Layer 4 of a small transformer language model trained on English Wikipedia (9 layers, counted from 0, width 128).
A neuron's activation on a vector x is SiLU(weights . x + bias), where the dot is the dot product.

Input weights of the MLP neurons that the questions are about. A number n stands for n times 0.00093.
n1 (bias -0.259): 240 129 -178 176 39 224 -8 41 148 98 84 -20 -82 156 207 158 45 116 154 117 62 255 -119 66 87 -4 -173 -141 -20 39 -71 -132 -39 -79 32 -35 -20 -78 -157 36 20 28 298 61 4 -172 40 25 -295 -4 -189 -129 -109 -127 35 -191 -120 8 -150 -172 -119 107 170 129 -76 175 68 -32 -107 109 -163 12 40 8 139 80 119 -177 -72 -26 40 54 88 -79 -50 -158 -113 89 31 -78 -234 132 -36 358 -59 -63 246 -99 143 62 -11 -31 -172 -44 132 223 0 -8 -202 -256 27 171 -65 -57 -34 75 -153 8 -125 28 -71 198 -224 -334 -24 -202 -62 -90
n25 (bias -0.227): -188 -154 120 -61 244 82 0 -83 26 69 78 -262 -194 4 -214 120 103 77 -132 16 185 -4 59 90 133 -301 33 81 179 88 -171 79 -175 20 -8 28 -20 -12 -78 -16 144 -24 -28 74 -82 -142 -221 -162 123 24 -8 -56 -110 15 27 -119 -186 -113 -35 111 256 23 -44 83 82 -149 19 16 -28 74 -40 113 57 91 -93 94 78 -127 122 60 276 63 -211 -197 -28 88 -91 -24 -155 147 -201 24 133 12 135 44 167 -23 4 -130 -90 -437 -16 -32 -146 66 8 98 -63 252 -87 43 231 -4 245 100 -330 -65 -167 -131 248 27 -74 -138 190 -152 110 -239
n34 (bias -0.191): 214 -59 -16 280 -136 -35 -16 121 98 122 4 69 -12 146 -217 64 475 182 215 37 -79 24 -105 137 197 -66 -12 77 -75 4 53 189 79 -4 -20 60 159 83 -140 224 52 -28 91 -252 -47 89 28 48 225 4 172 -26 208 -140 -23 -40 -73 -19 301 71 -81 58 -24 55 -85 52 81 -40 121 201 88 -76 -4 106 44 219 -43 -108 -178 -19 134 59 -195 -100 -114 36 -204 90 -59 131 -90 174 -52 89 -313 -131 210 31 104 -111 148 169 124 -113 142 152 -58 220 82 124 -145 -12 39 204 -175 92 8 49 -24 -37 -152 -79 74 130 -77 163 -290 119
n91 (bias -0.241): -130 -12 -165 343 24 12 -33 -126 129 -12 -219 115 207 -135 8 108 -74 -49 -76 57 123 88 -357 12 198 -16 -20 288 -20 8 -19 -83 28 -73 -105 92 148 -123 78 156 -193 129 108 -145 -134 252 56 -119 -169 91 165 26 130 42 -47 20 -24 -215 138 84 -31 -55 -137 108 41 49 -85 -122 65 111 -4 61 0 -166 -368 -8 -47 75 -200 19 61 -146 -16 -166 -107 -149 -107 -91 112 36 124 -53 -97 -89 -415 -52 167 -171 40 22 -134 -20 128 16 184 98 -113 -189 -150 -152 -87 234 -35 -19 55 -52 98 -179 60 78 -56 -141 173 28 146 -88 178 308
n190 (bias -0.254): 121 59 8 -16 -32 70 16 15 150 -46 -174 236 -36 142 -12 -96 -102 -201 131 268 35 95 47 129 -4 105 255 -147 -71 -48 -42 -78 91 -136 -16 75 -138 4 48 -243 -48 -28 36 228 -4 -48 -120 55 147 27 -127 41 63 106 43 -95 -230 23 304 154 62 12 291 233 126 -16 -111 197 -144 -69 36 -100 61 0 -52 -271 -100 -231 -61 71 -202 59 -93 4 -145 -148 -196 74 -158 182 -175 -319 -88 -52 -8 24 39 0 28 48 -22 110 270 4 24 -117 229 150 -51 -290 67 -24 -31 8 -275 -123 -186 -69 -158 0 -40 -147 12 133 -209 -102 -86 -281
n203 (bias -0.049): -120 -149 -41 -146 209 181 56 142 129 49 37 105 20 194 -219 27 144 -59 48 -73 -37 -187 224 -77 82 -97 3 40 -363 44 26 -77 -99 -165 -27 -14 119 105 123 -45 137 38 68 -123 -63 201 261 3 165 84 96 -74 -7 -58 -7 -37 80 67 0 75 56 123 113 -108 -38 7 -115 72 69 -67 38 182 73 -3 76 21 -129 -61 -28 -23 52 -101 53 -114 -155 -75 -64 108 20 -44 70 114 -107 -34 -88 283 -179 -89 55 247 -46 30 -66 -118 142 27 76 -105 94 113 -111 88 130 257 70 -99 -139 38 -20 -202 -3 16 27 -47 152 -100 -77 -136
n213 (bias -0.172): 149 -105 34 70 -41 60 -11 -29 32 -111 -47 -161 48 89 -156 24 -67 -31 -113 -7 -17 191 -154 -356 -31 201 -56 20 -34 -123 173 -122 -147 -155 38 -62 -63 126 -184 14 -24 86 3 -10 77 -146 -227 -22 -137 -51 -65 32 20 -52 -60 95 63 -60 47 157 77 -13 213 44 115 -100 171 100 235 -180 -107 -62 14 54 217 -24 -57 19 0 -3 63 155 -64 -48 -135 38 230 169 71 -54 105 35 -146 28 -85 17 -231 -56 159 19 -31 -142 50 -132 14 -80 40 137 84 -7 -71 85 50 -10 33 -175 105 101 112 179 -195 49 97 -44 0 224 -320 31
n217 (bias -0.316): 146 4 -115 156 -235 159 114 251 -217 110 -37 205 93 107 190 -51 -66 -47 136 -48 -227 34 46 155 -43 33 65 -347 0 157 81 -168 -4 -47 -188 68 70 283 -91 -213 -128 120 72 58 188 -13 240 -8 -219 42 -30 100 84 0 -38 -76 39 79 -129 199 54 195 -226 -127 -156 34 -107 -103 -155 -13 56 -17 -100 269 -180 87 -75 -104 -177 177 -104 -71 62 172 -76 -132 -109 -134 -123 173 -162 -30 -108 -56 190 -26 -271 -45 -266 43 -73 21 4 35 -239 -87 -37 -144 -290 -17 -239 -21 108 160 157 -43 -109 -43 -339 0 -115 -16 -8 -38 306 -295 -147 -81
n288 (bias -0.156): -95 31 -131 -406 -66 149 95 284 0 -132 -23 -109 -89 43 -58 -152 71 -10 45 53 193 -38 -47 152 -159 -20 -32 20 -72 31 46 112 -123 153 -190 -65 -18 198 -92 -18 -103 -218 48 107 17 -17 -69 -223 -57 37 97 -13 105 134 74 34 -178 181 -54 209 13 -64 10 20 105 -80 76 143 87 -11 135 111 201 85 -97 -77 97 -219 73 45 -241 -71 64 -31 -85 3 -71 -27 -188 96 -67 10 73 -104 92 230 -120 -100 45 -128 -19 -159 -30 136 32 128 74 -70 170 54 81 102 -98 -126 44 34 -126 -52 -27 137 69 -78 -91 -126 70 124 146 -38
n306 (bias -0.152): 14 96 93 -79 23 57 40 176 -62 219 72 -79 100 0 8 16 -4 -4 101 8 153 54 91 -61 -160 -216 8 11 174 108 -26 -77 174 152 0 -225 115 100 -151 -43 -372 -70 143 -60 159 145 -66 -136 92 -57 -62 -91 -382 100 140 181 -130 136 -23 46 0 155 39 135 -79 168 224 -169 20 108 102 8 -103 -218 109 -63 -57 -36 303 62 -146 -271 15 -109 115 31 96 99 115 200 -16 -31 -145 31 -35 77 8 218 -43 -75 358 -57 4 51 -185 11 38 -150 -202 188 -34 -34 30 11 -72 -19 -40 -12 -15 -16 -112 -147 57 157 -184 246 126 -108
n318 (bias -0.112): -17 93 60 -30 -109 -88 -157 -82 -85 39 207 -19 271 148 -289 -34 -177 23 -213 11 0 15 165 -121 -60 -103 15 -25 -15 299 43 -48 -67 57 -113 -142 50 52 114 -84 -124 377 194 -109 169 45 -120 -117 58 -77 -116 -172 177 267 -66 -300 87 66 168 193 -98 4 -15 33 15 64 137 -102 4 -169 -204 117 -11 11 53 297 22 133 144 99 -270 140 120 0 -111 19 162 41 -63 -123 -77 -76 114 45 -175 -7 126 -83 79 -59 17 114 -15 49 72 -84 146 -27 96 131 85 -37 -106 -97 73 168 27 -72 -48 -160 -138 67 -62 30 64 -170 55 71
n329 (bias -0.194): -92 -20 -44 175 -76 153 222 148 166 -57 -121 8 -91 -27 0 136 -33 -126 180 -53 205 12 -227 145 129 12 0 101 135 -140 27 -12 100 4 -88 -4 57 -55 -41 318 -252 -250 4 62 12 -57 -4 -18 168 -35 8 0 -142 42 156 -265 -28 -78 -4 250 -163 -27 248 -139 245 16 -35 16 -73 -144 -73 -189 -65 51 -12 -81 -159 -105 -49 -264 -195 20 -160 65 28 0 -12 16 83 -119 -271 -341 -16 -69 -147 -128 24 -251 157 -182 -148 -114 248 65 -12 -109 164 302 -20 4 134 -4 137 -58 -101 144 -82 73 171 45 -88 156 90 158 65 -91 283 -84
n361 (bias -0.146): 105 149 53 -256 147 259 54 -8 103 43 4 -270 -141 -98 93 -350 -184 8 4 265 20 109 -72 211 86 16 -17 -185 -291 -81 74 -305 -57 111 53 -134 58 113 109 274 220 -246 -20 24 64 -25 -106 -180 271 56 -191 8 88 4 -44 266 -144 -107 99 0 -115 -28 -45 -40 -4 -20 94 45 266 -21 -119 151 -104 4 217 -199 -47 -247 17 38 -116 32 -139 139 -88 -249 32 -24 -20 -69 58 111 -25 25 97 126 -178 -102 -119 -26 -74 52 87 156 -50 32 -186 75 56 -221 52 52 -36 90 -115 -89 -220 -260 -8 -17 -183 31 -135 12 148 -12 -108 -235
n397 (bias -0.182): -62 78 -195 89 -79 159 -207 -26 -101 140 -31 -223 -134 -69 86 194 -45 -12 -75 -12 -121 -189 50 23 -211 221 178 158 24 32 -344 203 4 60 -95 -79 36 -51 -128 -162 40 116 99 -212 -35 -20 -100 26 -16 101 -258 -63 -59 200 -252 -27 84 42 -326 197 54 46 -202 -24 -238 16 61 -28 -48 126 -272 -124 -16 -168 -120 214 -31 7 -173 -146 -113 141 -4 -84 16 24 141 -172 -145 28 163 -153 -32 -80 -63 32 -55 -19 -175 -158 -25 -136 61 144 214 193 -50 174 -195 42 148 247 85 -130 69 -83 307 -20 -146 -57 -8 -56 -54 -133 12 11 -12 -28
n405 (bias -0.199): 26 83 -197 -86 -149 27 -99 129 249 4 -16 86 -56 -39 20 -88 82 -20 -196 -61 24 68 -125 -244 230 -114 61 346 -36 -8 -111 -51 -100 73 28 32 -33 -32 -111 -37 -108 -105 -56 -144 -129 -45 -209 74 226 -193 -4 -256 28 -4 -43 -83 -28 -20 -314 167 171 -144 305 354 -45 -36 81 -61 -28 160 24 -32 33 16 274 -82 -121 -195 -85 -42 -276 -59 47 89 -150 133 -103 20 -107 258 -242 -45 -365 -126 -95 12 127 -252 194 -33 94 118 -16 -57 -33 -86 -90 0 -87 136 233 -44 8 -54 -93 -20 139 16 20 57 156 68 -59 47 65 27 -181 172
n406 (bias -0.242): -108 236 8 12 -49 79 -29 -157 53 8 240 -50 4 -215 124 -61 -46 -184 251 -29 175 -105 -4 63 -41 -186 82 79 141 -24 112 284 -137 147 -410 0 -25 28 4 -58 109 -167 48 75 0 225 98 101 253 -12 138 144 -84 -50 55 -64 -107 20 59 36 232 -12 138 132 29 159 -156 -25 200 108 -184 -114 -4 100 126 -4 130 -167 -78 126 -136 -160 241 102 -92 -53 20 -64 4 -4 -4 -21 -90 -82 -325 -218 92 4 -69 -307 -40 215 -43 25 185 -190 -327 62 -143 177 24 44 12 109 157 65 148 119 -16 12 -81 54 -55 196 -266 -169 68 -28
n461 (bias -0.039): 18 66 -82 88 -8 -46 16 182 33 -142 80 -132 163 45 -116 -35 32 71 258 -220 -23 -222 -77 -12 35 253 -60 -34 -31 -160 52 178 164 32 -4 0 60 240 -11 124 215 95 -105 -343 46 -159 -63 -79 -64 -366 -239 84 42 37 -23 43 -190 137 172 27 72 -285 165 39 64 -229 41 99 -39 121 -87 43 60 -12 79 100 -164 -33 151 -247 -20 -89 -164 -103 -81 110 139 19 62 307 153 56 -265 67 101 215 -78 -121 -39 36 -145 -154 -4 -135 92 -27 38 8 15 125 -239 228 11 -147 -65 262 -76 -8 8 -88 20 22 -38 131 -131 -4 38 -125
n466 (bias -0.307): 217 -25 104 97 182 -45 -136 -117 82 -32 104 8 -66 -16 -135 -37 -136 -46 -120 194 -183 -37 -61 81 -166 -93 -8 -20 -172 -91 -90 -57 -140 -204 -269 -82 80 -45 46 -59 -66 -233 70 -36 125 -176 -245 -46 229 -215 -140 -225 154 8 36 4 -297 -60 -109 -143 -144 -201 149 -160 8 150 24 -196 21 -187 -96 54 -164 -65 79 151 112 -104 126 -101 75 -159 52 25 -151 37 -49 -49 -119 -201 -80 -184 443 -175 -135 152 74 96 258 -214 90 -93 -116 67 286 -36 -145 148 -49 40 -90 65 149 -155 289 -115 114 193 -164 -173 -33 39 -129 -118 -117 67 -81 62
n476 (bias -0.045): -152 -10 17 -124 -17 58 0 141 109 -28 32 84 -105 -124 7 -92 91 -167 148 -34 -62 141 -23 -10 96 68 67 32 85 16 192 -202 -7 -53 3 -86 -108 62 -61 20 10 13 -98 109 116 13 139 46 0 -26 -290 136 -169 100 87 -20 10 -16 -26 20 -83 -13 125 92 -44 -223 -6 30 23 183 -66 113 135 -88 13 -97 -99 -142 -100 187 -288 84 74 -33 104 0 101 104 -271 -144 88 -47 43 47 -16 -49 29 102 -176 -198 -92 -39 -185 -164 -107 -103 90 145 -91 -32 182 46 122 35 -205 -135 -141 -151 3 286 -20 147 13 46 13 31 -78 46
n486 (bias -0.319): 184 138 280 13 30 365 96 -177 143 -53 115 4 206 -131 -54 93 -196 -167 4 -268 254 -80 70 50 -26 -145 -22 119 -219 -173 56 75 181 149 -47 186 169 151 -86 -186 -80 -102 101 128 174 -275 -136 82 230 -75 -97 -60 125 -101 190 80 -133 70 215 -8 53 37 182 84 17 -30 65 124 30 130 -68 132 121 150 -111 134 82 -107 -17 148 52 -63 62 201 25 149 -196 217 -118 17 -126 9 -154 26 55 -8 50 225 -187 43 -199 -38 -8 73 -78 -161 -198 4 154 251 -388 -13 79 -155 218 -59 -116 -198 -185 52 -30 8 -8 146 128 -112 -216 -148
n506 (bias -0.148): 167 155 -4 118 193 91 -169 -228 87 50 -35 -53 -40 -89 32 -161 87 130 145 127 20 -40 0 -197 -113 102 90 74 -112 64 214 -67 -24 -344 -20 8 164 -48 -89 -4 -249 -49 -56 168 -86 -73 40 -170 -62 -59 205 -41 36 -271 259 48 -138 -82 -31 -335 101 -4 -80 -96 70 -40 -135 -239 69 115 -57 44 144 -142 -210 -180 55 -49 -228 -68 179 154 176 -105 -91 129 44 -130 -247 -36 54 61 138 28 -40 212 263 -47 -97 153 -113 -40 117 57 -102 -118 -98 -373 71 -78 -127 -95 -82 -35 39 -253 -123 -159 20 94 12 -103 -267 -67 -77 110 -83 -52
n509 (bias -0.147): -166 -59 136 110 -128 -102 -172 19 79 84 -16 303 -107 -266 -71 84 -53 170 4 -45 240 -36 39 -106 -101 161 -261 117 -64 -72 -126 95 60 89 189 120 -237 67 -7 12 -12 0 64 78 -118 20 -137 26 -115 -343 -196 113 -39 107 -110 -63 -65 31 -129 -103 70 206 176 24 -4 -242 -112 -162 -77 -8 36 254 -61 225 48 -106 -62 19 24 253 -240 -150 66 24 71 -56 -122 130 64 -71 -144 45 -73 129 167 -72 151 77 -129 -204 -130 -43 210 118 16 43 105 -86 -24 -58 -256 67 235 -73 -4 -140 -90 41 139 86 -32 209 329 -166 222 0 51 -175

Each question shows a token from some text and the vector x that enters the MLP there. A number n stands for n times 0.015.

"en": 208 69 -15 -106 -17 -75 -50 -92 102 -51 60 -31 75 58 91 35 -17 -66 -61 -7 54 111 -68 141 -76 30 -19 -129 12 67 68 118 159 -33 -22 -84 -208 -37 243 87 -35 -96 108 109 -49 88 2 241 -97 150 129 312 -79 -31 20 47 -81 103 -56 -11 -77 71 111 102 -35 5 58 5 -26 15 27 50 -13 99 -112 -55 105 147 142 -54 -54 -178 -203 -30 34 -66 105 -81 40 34 61 -61 -20 49 -32 33 -5 -37 -84 61 248 -136 10 -68 -117 122 -107 -121 -5 26 -38 -100 -131 -161 -138 -185 114 137 -9 -94 -103 -10 112 131 82 116 163 95
The most active neuron and its activation: n306, at about 4

" an": -192 47 83 -50 -57 -104 86 66 -38 -45 -72 180 -68 85 -13 -1 65 105 69 24 -5 0 81 49 92 -82 160 -127 23 -62 -3 88 56 26 4 95 236 138 184 59 39 61 6 121 42 74 -16 195 -191 0 139 206 -101 -19 -36 -10 64 52 -35 24 -40 -93 155 56 159 62 88 -43 18 -200 -23 -9 -17 -17 76 72 12 210 -162 27 175 205 3 164 143 19 -65 -81 55 -4 -118 168 -114 30 112 40 116 49 73 -7 145 -51 -34 -174 44 117 -87 72 77 82 -28 -19 -71 4 9 -106 85 -6 0 4 -20 -6 -261 5 65 67 178 156
Which of these neurons fires most? n34

" is": -175 36 79 -95 -43 -93 104 -106 -8 -140 -68 142 -20 -13 -111 -81 71 9 15 137 7 -19 132 -11 86 -6 148 -108 40 -28 2 194 -88 59 -41 82 112 107 221 123 11 -15 -35 126 63 111 -11 61 -187 -27 132 189 -11 3 -37 6 169 20 -136 -27 16 -126 64 187 56 173 41 -89 19 -185 -61 -108 -81 -15 55 120 30 137 -49 15 61 171 27 133 108 50 -155 -127 -14 20 30 193 -131 7 141 -30 26 106 96 26 221 -109 1 -70 71 73 -99 81 34 -113 -89 22 -16 -61 -50 -147 27 72 133 -24 35 134 -222 -50 103 45 154 10
The most active neuron and its activation: n406, at about 0.25

",": -167 -50 103 -172 -9 43 129 -41 22 -168 -111 100 36 42 -96 -42 114 96 -146 79 120 5 174 -98 7 -139 123 -75 65 44 12 115 -87 27 109 -63 68 143 210 99 38 51 -13 93 -118 60 31 206 -161 29 114 199 -68 3 -138 -38 88 63 -39 24 118 -77 182 117 97 124 20 -97 74 -49 72 -120 -172 -3 104 -44 -71 63 -61 -77 73 125 -4 132 43 115 -37 23 -46 -31 45 135 -26 -5 -17 12 -7 176 54 122 242 -161 -19 -113 25 86 -36 47 47 13 -117 65 -106 -9 -15 -232 -10 54 -16 47 35 93 -142 49 139 65 174 43
Which of these neurons fires most? n203

"l": -132 -72 1 -23 -22 24 106 -70 -78 -59 -49 68 -100 2 127 -121 -20 -82 43 18 -40 43 145 -51 191 -54 112 -312 116 42 29 149 86 86 98 29 18 -41 281 126 28 -144 -17 126 -186 1 -65 223 -65 103 66 65 -49 58 -74 -5 -12 18 -60 -46 16 82 -41 40 49 16 35 41 -56 -19 -63 -62 91 57 69 52 136 155 48 -121 30 82 73 112 164 19 -190 -141 -21 -88 166 59 -201 -3 -11 -43 88 55 1 11 186 35 -172 -59 89 81 -127 17 43 -210 -74 -63 -120 -55 6 -167 164 -72 3 -198 -15 15 -80 -34 134 60 156 212
Which of these neurons fires most? n406

"iss": -9 -70 -107 -207 -46 42 88 -85 -144 -208 -24 78 -87 76 12 40 -18 62 -26 17 -11 39 86 42 39 -22 5 -146 -121 -81 85 66 -91 46 4 79 -77 245 317 -85 -8 -113 23 226 -8 -123 17 110 -30 -51 128 57 -135 -105 -47 32 -28 74 -88 -2 96 -105 63 -2 73 171 -19 30 -60 50 5 -38 -29 -70 -37 -160 0 192 -181 -42 46 80 -178 177 95 39 40 -49 -52 132 -51 -61 -14 56 71 -12 8 253 83 170 150 -126 29 -62 -27 28 -110 57 48 -208 -74 32 31 -105 64 17 151 -19 -1 -112 -31 247 -74 159 21 65 55 46
Which of these neurons fires most? n190

"ad": -67 -132 -111 -89 20 137 -97 36 -113 -50 -32 3 -40 -24 112 39 48 7 -50 -123 36 4 52 -26 -132 39 15 83 -23 37 -61 15 21 48 -52 -13 -71 62 194 -7 -176 65 104 127 -175 -2 -10 178 65 54 2 370 -129 -168 -82 83 10 198 -1 -57 -142 -62 127 15 -91 107 130 -121 -32 -49 9 78 -19 156 -84 -121 43 18 -132 -173 -43 36 -176 29 112 -75 20 0 117 -32 194 28 129 77 47 -56 -69 54 56 -12 260 -177 70 14 142 -52 63 -36 13 -51 20 -77 5 -116 -82 -156 98 47 9 83 -10 105 4 -69 254 69 89 138
The most active neuron and its activation: n509, at about 2.5

"er": -292 -150 39 -117 -113 -54 29 -20 -71 -178 40 -77 155 -1 82 71 8 8 20 43 -104 19 14 69 78 -176 47 -156 -158 -38 -3 58 130 38 -78 -47 29 194 331 124 -22 43 49 25 -119 -135 40 153 26 66 -40 239 -143 -106 -84 47 6 117 89 -129 108 -78 14 62 23 14 -15 -2 -29 -38 22 -91 45 60 -10 49 34 309 -28 -55 -40 76 38 93 51 -121 -20 -119 192 7 -89 136 70 64 -109 98 31 -43 -107 -52 151 24 -11 -46 133 76 -84 91 -11 -59 -180 -19 -97 -202 -18 17 161 150 17 -48 114 76 33 22 160 129 20 41
The most active neuron and its activation: n461, at about 1.1

"97": -124 51 50 -194 -78 -9 218 -14 -19 -224 -20 145 -78 -15 -204 -30 136 122 -66 118 84 -26 117 70 50 -33 208 -115 -50 65 -36 96 -57 31 -60 102 185 72 42 147 47 46 -6 206 78 112 82 97 -163 37 -39 152 -104 12 -51 1 97 101 -43 11 3 -55 104 -41 63 41 81 46 -95 -110 20 -55 52 26 -3 -11 52 232 -213 -133 90 130 -41 133 135 63 -116 -91 21 79 17 121 65 -36 53 16 33 84 100 115 236 -104 72 -78 18 31 -107 15 -88 -42 -59 19 -102 -25 59 -56 18 50 24 90 26 19 -259 0 98 21 129 31
The most active neuron and its activation: n288, at about 1.5

" Se": -255 34 -27 -49 9 25 59 -132 -200 -38 -210 81 64 105 -8 -149 -23 -24 -73 31 48 -35 91 13 75 -64 34 -163 -75 16 -76 61 -55 -71 136 25 36 35 277 48 0 -211 -20 115 -158 119 -46 117 95 67 27 129 9 -64 121 -38 35 82 -104 -105 -109 -79 30 35 -45 -62 21 -1 127 36 -59 27 9 -23 68 -63 35 132 20 -53 -66 -31 -45 214 309 154 -29 -87 52 -63 -31 77 -106 -111 76 -69 28 12 -28 53 177 -4 67 -164 62 17 -111 62 109 -133 84 169 -163 -47 -62 -72 -63 -145 -10 161 124 52 -61 -31 147 184 133 95
The most active neuron and its activation: n361, at about 2.3

" le": -174 18 21 -165 60 -170 137 -143 -123 -96 -5 52 94 107 -73 -162 115 -10 96 35 163 60 143 -9 -1 -144 141 -133 35 48 -5 86 -5 -16 -78 84 62 58 232 108 -74 -94 -10 100 80 59 -27 138 -62 108 27 186 36 95 -28 -33 -9 48 5 29 -128 -95 118 101 30 41 55 -59 69 -45 57 -28 -18 -55 135 -122 106 114 -60 -81 21 186 -20 104 266 -4 -15 -128 125 43 -75 120 -137 -17 84 -36 20 136 -52 -32 258 -141 37 -186 -15 102 -138 27 23 -122 22 6 -151 16 -80 25 100 -23 34 53 5 4 -178 -32 47 135 229 46
Which three neurons fire most, strongest first? n306, n288, n406

"P": -151 57 -42 -50 95 -69 118 -62 -52 16 -137 26 62 173 -61 -2 6 -49 -31 130 -60 55 70 2 50 104 16 -105 98 6 -1 35 -1 34 189 -33 110 -37 282 64 6 -79 -66 77 -137 140 -63 293 75 -30 121 36 -108 -80 -159 -55 123 -27 48 -35 -38 -20 31 112 47 5 189 -150 123 -7 -160 121 178 -82 -53 -56 -6 78 -43 -141 86 219 29 253 104 27 12 -17 -10 76 44 82 -61 -54 81 -35 93 18 -127 8 91 -40 -7 -85 -82 98 -90 136 21 37 89 73 -139 -111 -78 -186 60 78 53 -25 162 150 -136 72 46 62 166 120
The two highest activations, in order: n405, n476

"ed": -76 85 68 -148 -72 -45 147 -30 -6 -195 -54 106 -59 59 -166 -43 88 89 -45 160 127 -21 174 26 -40 9 183 -69 7 67 -53 103 -62 120 -7 140 172 108 71 169 9 5 41 111 132 112 91 81 -121 78 28 198 -124 20 -35 2 84 43 -63 32 32 -90 191 -41 157 92 78 -18 -58 -171 19 -65 72 -31 14 26 39 133 -181 -111 34 153 4 122 139 7 -121 -98 66 71 -41 131 60 -42 107 -22 33 137 103 70 208 -118 92 -13 78 41 -64 27 17 2 -101 44 -69 -17 32 -51 11 35 15 99 -34 19 -227 56 175 90 136 56
The two highest activations, in order: n288, n329

"du": -125 -41 10 -10 -105 -69 113 -141 -225 -50 -91 -70 -61 152 -34 -65 4 15 -114 -100 -59 31 -44 -88 -63 -166 -30 12 79 -58 17 64 16 140 -5 128 6 194 146 -35 -7 26 -14 120 7 -92 -112 137 -4 -88 79 220 96 68 18 -101 -21 49 -15 -22 -105 -23 -46 -67 110 89 33 132 91 28 10 150 81 -101 105 20 195 208 -65 -22 -25 111 -28 198 143 70 41 -94 -83 -37 112 -32 -82 -3 -23 -129 128 200 3 215 170 -35 68 -143 1 293 -78 46 -43 -76 -165 -45 0 -77 -24 3 148 -41 -7 -74 105 174 -176 -26 116 -5 73 70
The most active neuron and its activation: n318, at about 1

"A": -120 14 31 23 -43 -170 125 -30 -107 -41 -234 129 17 62 -26 -42 35 -9 -13 71 -58 152 52 15 12 -84 95 -2 80 8 14 125 107 49 154 -1 223 130 254 99 28 -10 -67 38 -21 -55 -57 281 50 5 80 50 -166 -87 -103 -139 104 -6 -20 -73 -91 37 60 -47 17 -1 168 -93 -42 31 -123 57 79 -51 61 112 81 115 -98 45 -18 226 51 234 135 14 -29 -104 -4 21 81 143 -95 10 -110 -75 98 16 -73 -83 116 -30 -157 -124 39 94 -77 127 -1 -104 -14 25 -152 -5 -99 -54 57 6 119 -48 -1 73 -171 69 89 -11 180 220
Which three neurons fire most, strongest first? n34, n476, n318

"==": -188 177 55 -82 25 69 194 -26 42 -175 -6 139 55 95 27 -56 102 13 -95 76 35 -59 92 98 42 -138 81 -112 -86 -117 -48 10 -1 -54 115 98 158 130 167 42 -124 -46 92 193 -19 50 114 240 -11 28 190 61 26 -12 -98 3 81 64 -2 -176 -40 -101 106 86 96 71 62 -108 0 -211 -6 75 1 -16 25 81 -7 200 -100 -114 74 177 -40 157 170 19 -182 -132 -33 45 8 87 -76 -18 25 -3 114 16 -108 109 -52 -71 -35 -78 -16 9 -148 -27 15 139 -54 25 -33 -107 -71 -162 -21 -86 -7 82 48 90 -148 89 46 207 102 64
Which of these neurons fires most? n486

"\n": -245 47 24 -121 25 30 153 -107 25 -274 -91 63 -78 121 -118 31 177 60 -105 52 33 19 169 -34 63 -15 99 -129 0 -21 -87 141 -40 15 192 125 124 76 149 62 -25 1 29 134 -10 117 -25 142 -204 118 -27 133 -9 39 -96 -32 94 28 -143 -26 -63 -180 100 58 50 103 85 -14 27 -122 -38 -51 -43 -7 44 45 41 241 -120 -96 64 221 37 157 101 108 -130 -130 79 92 -24 115 -50 -16 12 8 32 70 -25 51 204 -139 34 -20 42 99 -52 83 -53 37 -52 50 -92 -66 27 -83 -3 59 46 75 112 -8 -222 -5 -23 76 128 67
Which of these neurons fires most? n397

" were": -171 70 42 -131 -30 -73 172 -119 -13 -188 29 55 0 -16 -20 -16 65 82 -37 186 20 -73 134 28 30 -80 162 -72 21 29 -46 125 -106 56 25 112 170 119 176 111 -31 -8 -3 52 41 119 -12 167 -231 89 109 187 -74 20 4 46 137 51 -94 11 45 -114 161 87 46 121 74 -56 40 -233 -57 -116 -83 64 -1 99 36 176 -103 42 51 134 7 193 150 55 -143 -136 82 43 -37 199 -104 -69 79 5 27 53 99 58 170 -185 105 -72 59 48 -47 41 27 8 -64 55 -14 -20 1 -110 16 27 105 59 0 12 -168 -3 75 92 164 4
Which of these neurons fires most? n288

"ree": -118 55 96 -189 -7 -209 -77 -143 -112 -164 -111 -75 42 -24 -121 -57 73 35 -75 -19 -33 -119 -80 -66 123 -15 -119 -159 48 37 -70 238 17 -54 0 122 -20 171 199 92 54 -17 -7 39 36 -139 4 82 -14 175 4 22 27 -29 -45 -96 69 31 -3 -86 -54 -118 17 -9 69 113 131 182 -53 -88 -77 76 103 -55 25 81 -103 85 3 -172 -116 -30 -81 103 13 62 52 -7 -39 111 18 60 -160 6 -166 -17 43 216 -98 75 126 118 -39 -149 96 181 28 12 -12 -40 -164 -176 27 -81 -50 -24 -72 66 -79 172 66 69 -38 80 179 81 83 158
The most active neuron and its activation: n461, at about 2.3

"ork": -150 -83 -15 -263 -51 -150 -7 -54 -29 -108 -77 -25 149 -9 26 54 -71 68 -64 -61 -67 17 144 -89 4 -241 33 -74 -2 -42 73 -4 -51 7 -26 -205 -116 30 -1 69 43 73 -5 149 9 23 -42 4 -73 195 85 -156 57 -47 -168 -89 -184 -10 -10 2 -126 -109 111 88 -36 85 92 89 58 -16 -94 105 -82 -45 -5 -36 26 -23 -8 -197 64 -19 -60 60 148 29 -19 7 -28 -153 -125 -1 -74 45 -20 -22 114 257 91 210 227 139 -63 78 -116 75 68 -74 -173 12 -182 -37 18 -18 -106 -56 -122 104 -80 -27 -134 45 78 -115 94 109 159 88
The two highest activations, in order: n306, n318

"ess": -60 26 -59 5 238 -305 -12 -46 43 -179 47 -5 -122 148 95 7 -25 9 0 41 -58 -5 53 34 13 -154 37 -228 -119 19 85 128 -75 12 67 44 -56 155 44 74 -81 -85 -45 78 -101 -100 -101 157 13 -43 76 91 -110 -99 73 36 11 35 -77 -38 -7 -110 108 135 -9 54 -71 -19 -72 -197 -103 -73 -56 -53 53 -1 54 118 -76 -48 -20 65 126 -99 40 59 27 -32 110 96 53 131 71 -155 113 6 4 161 68 123 192 -184 112 -16 82 256 96 39 51 17 -214 -33 -95 -62 -191 -190 -10 86 -93 -69 62 121 -107 91 90 -15 176 77
The two highest activations, in order: n466, n506

"f": -157 3 -64 -92 104 -247 -72 -183 -109 -50 47 8 -123 118 4 113 158 -11 -22 26 22 148 -9 53 -146 -40 -81 -81 59 -31 -32 63 -34 -12 -51 -42 -172 2 136 83 39 -29 -6 94 -124 61 -6 194 89 13 88 210 28 -151 -161 4 -85 3 -70 -15 -51 -122 -118 1 -66 58 92 -110 39 74 11 -55 -15 14 -70 -49 11 164 -213 -46 -134 55 69 23 22 74 100 87 10 -104 44 -7 -25 -38 131 -83 77 327 -65 148 109 -47 -100 62 40 -3 77 -177 35 103 -1 -152 24 -129 -8 -20 2 9 -89 3 -154 337 -193 39 44 70 -37 7
Which of these neurons fires most? n506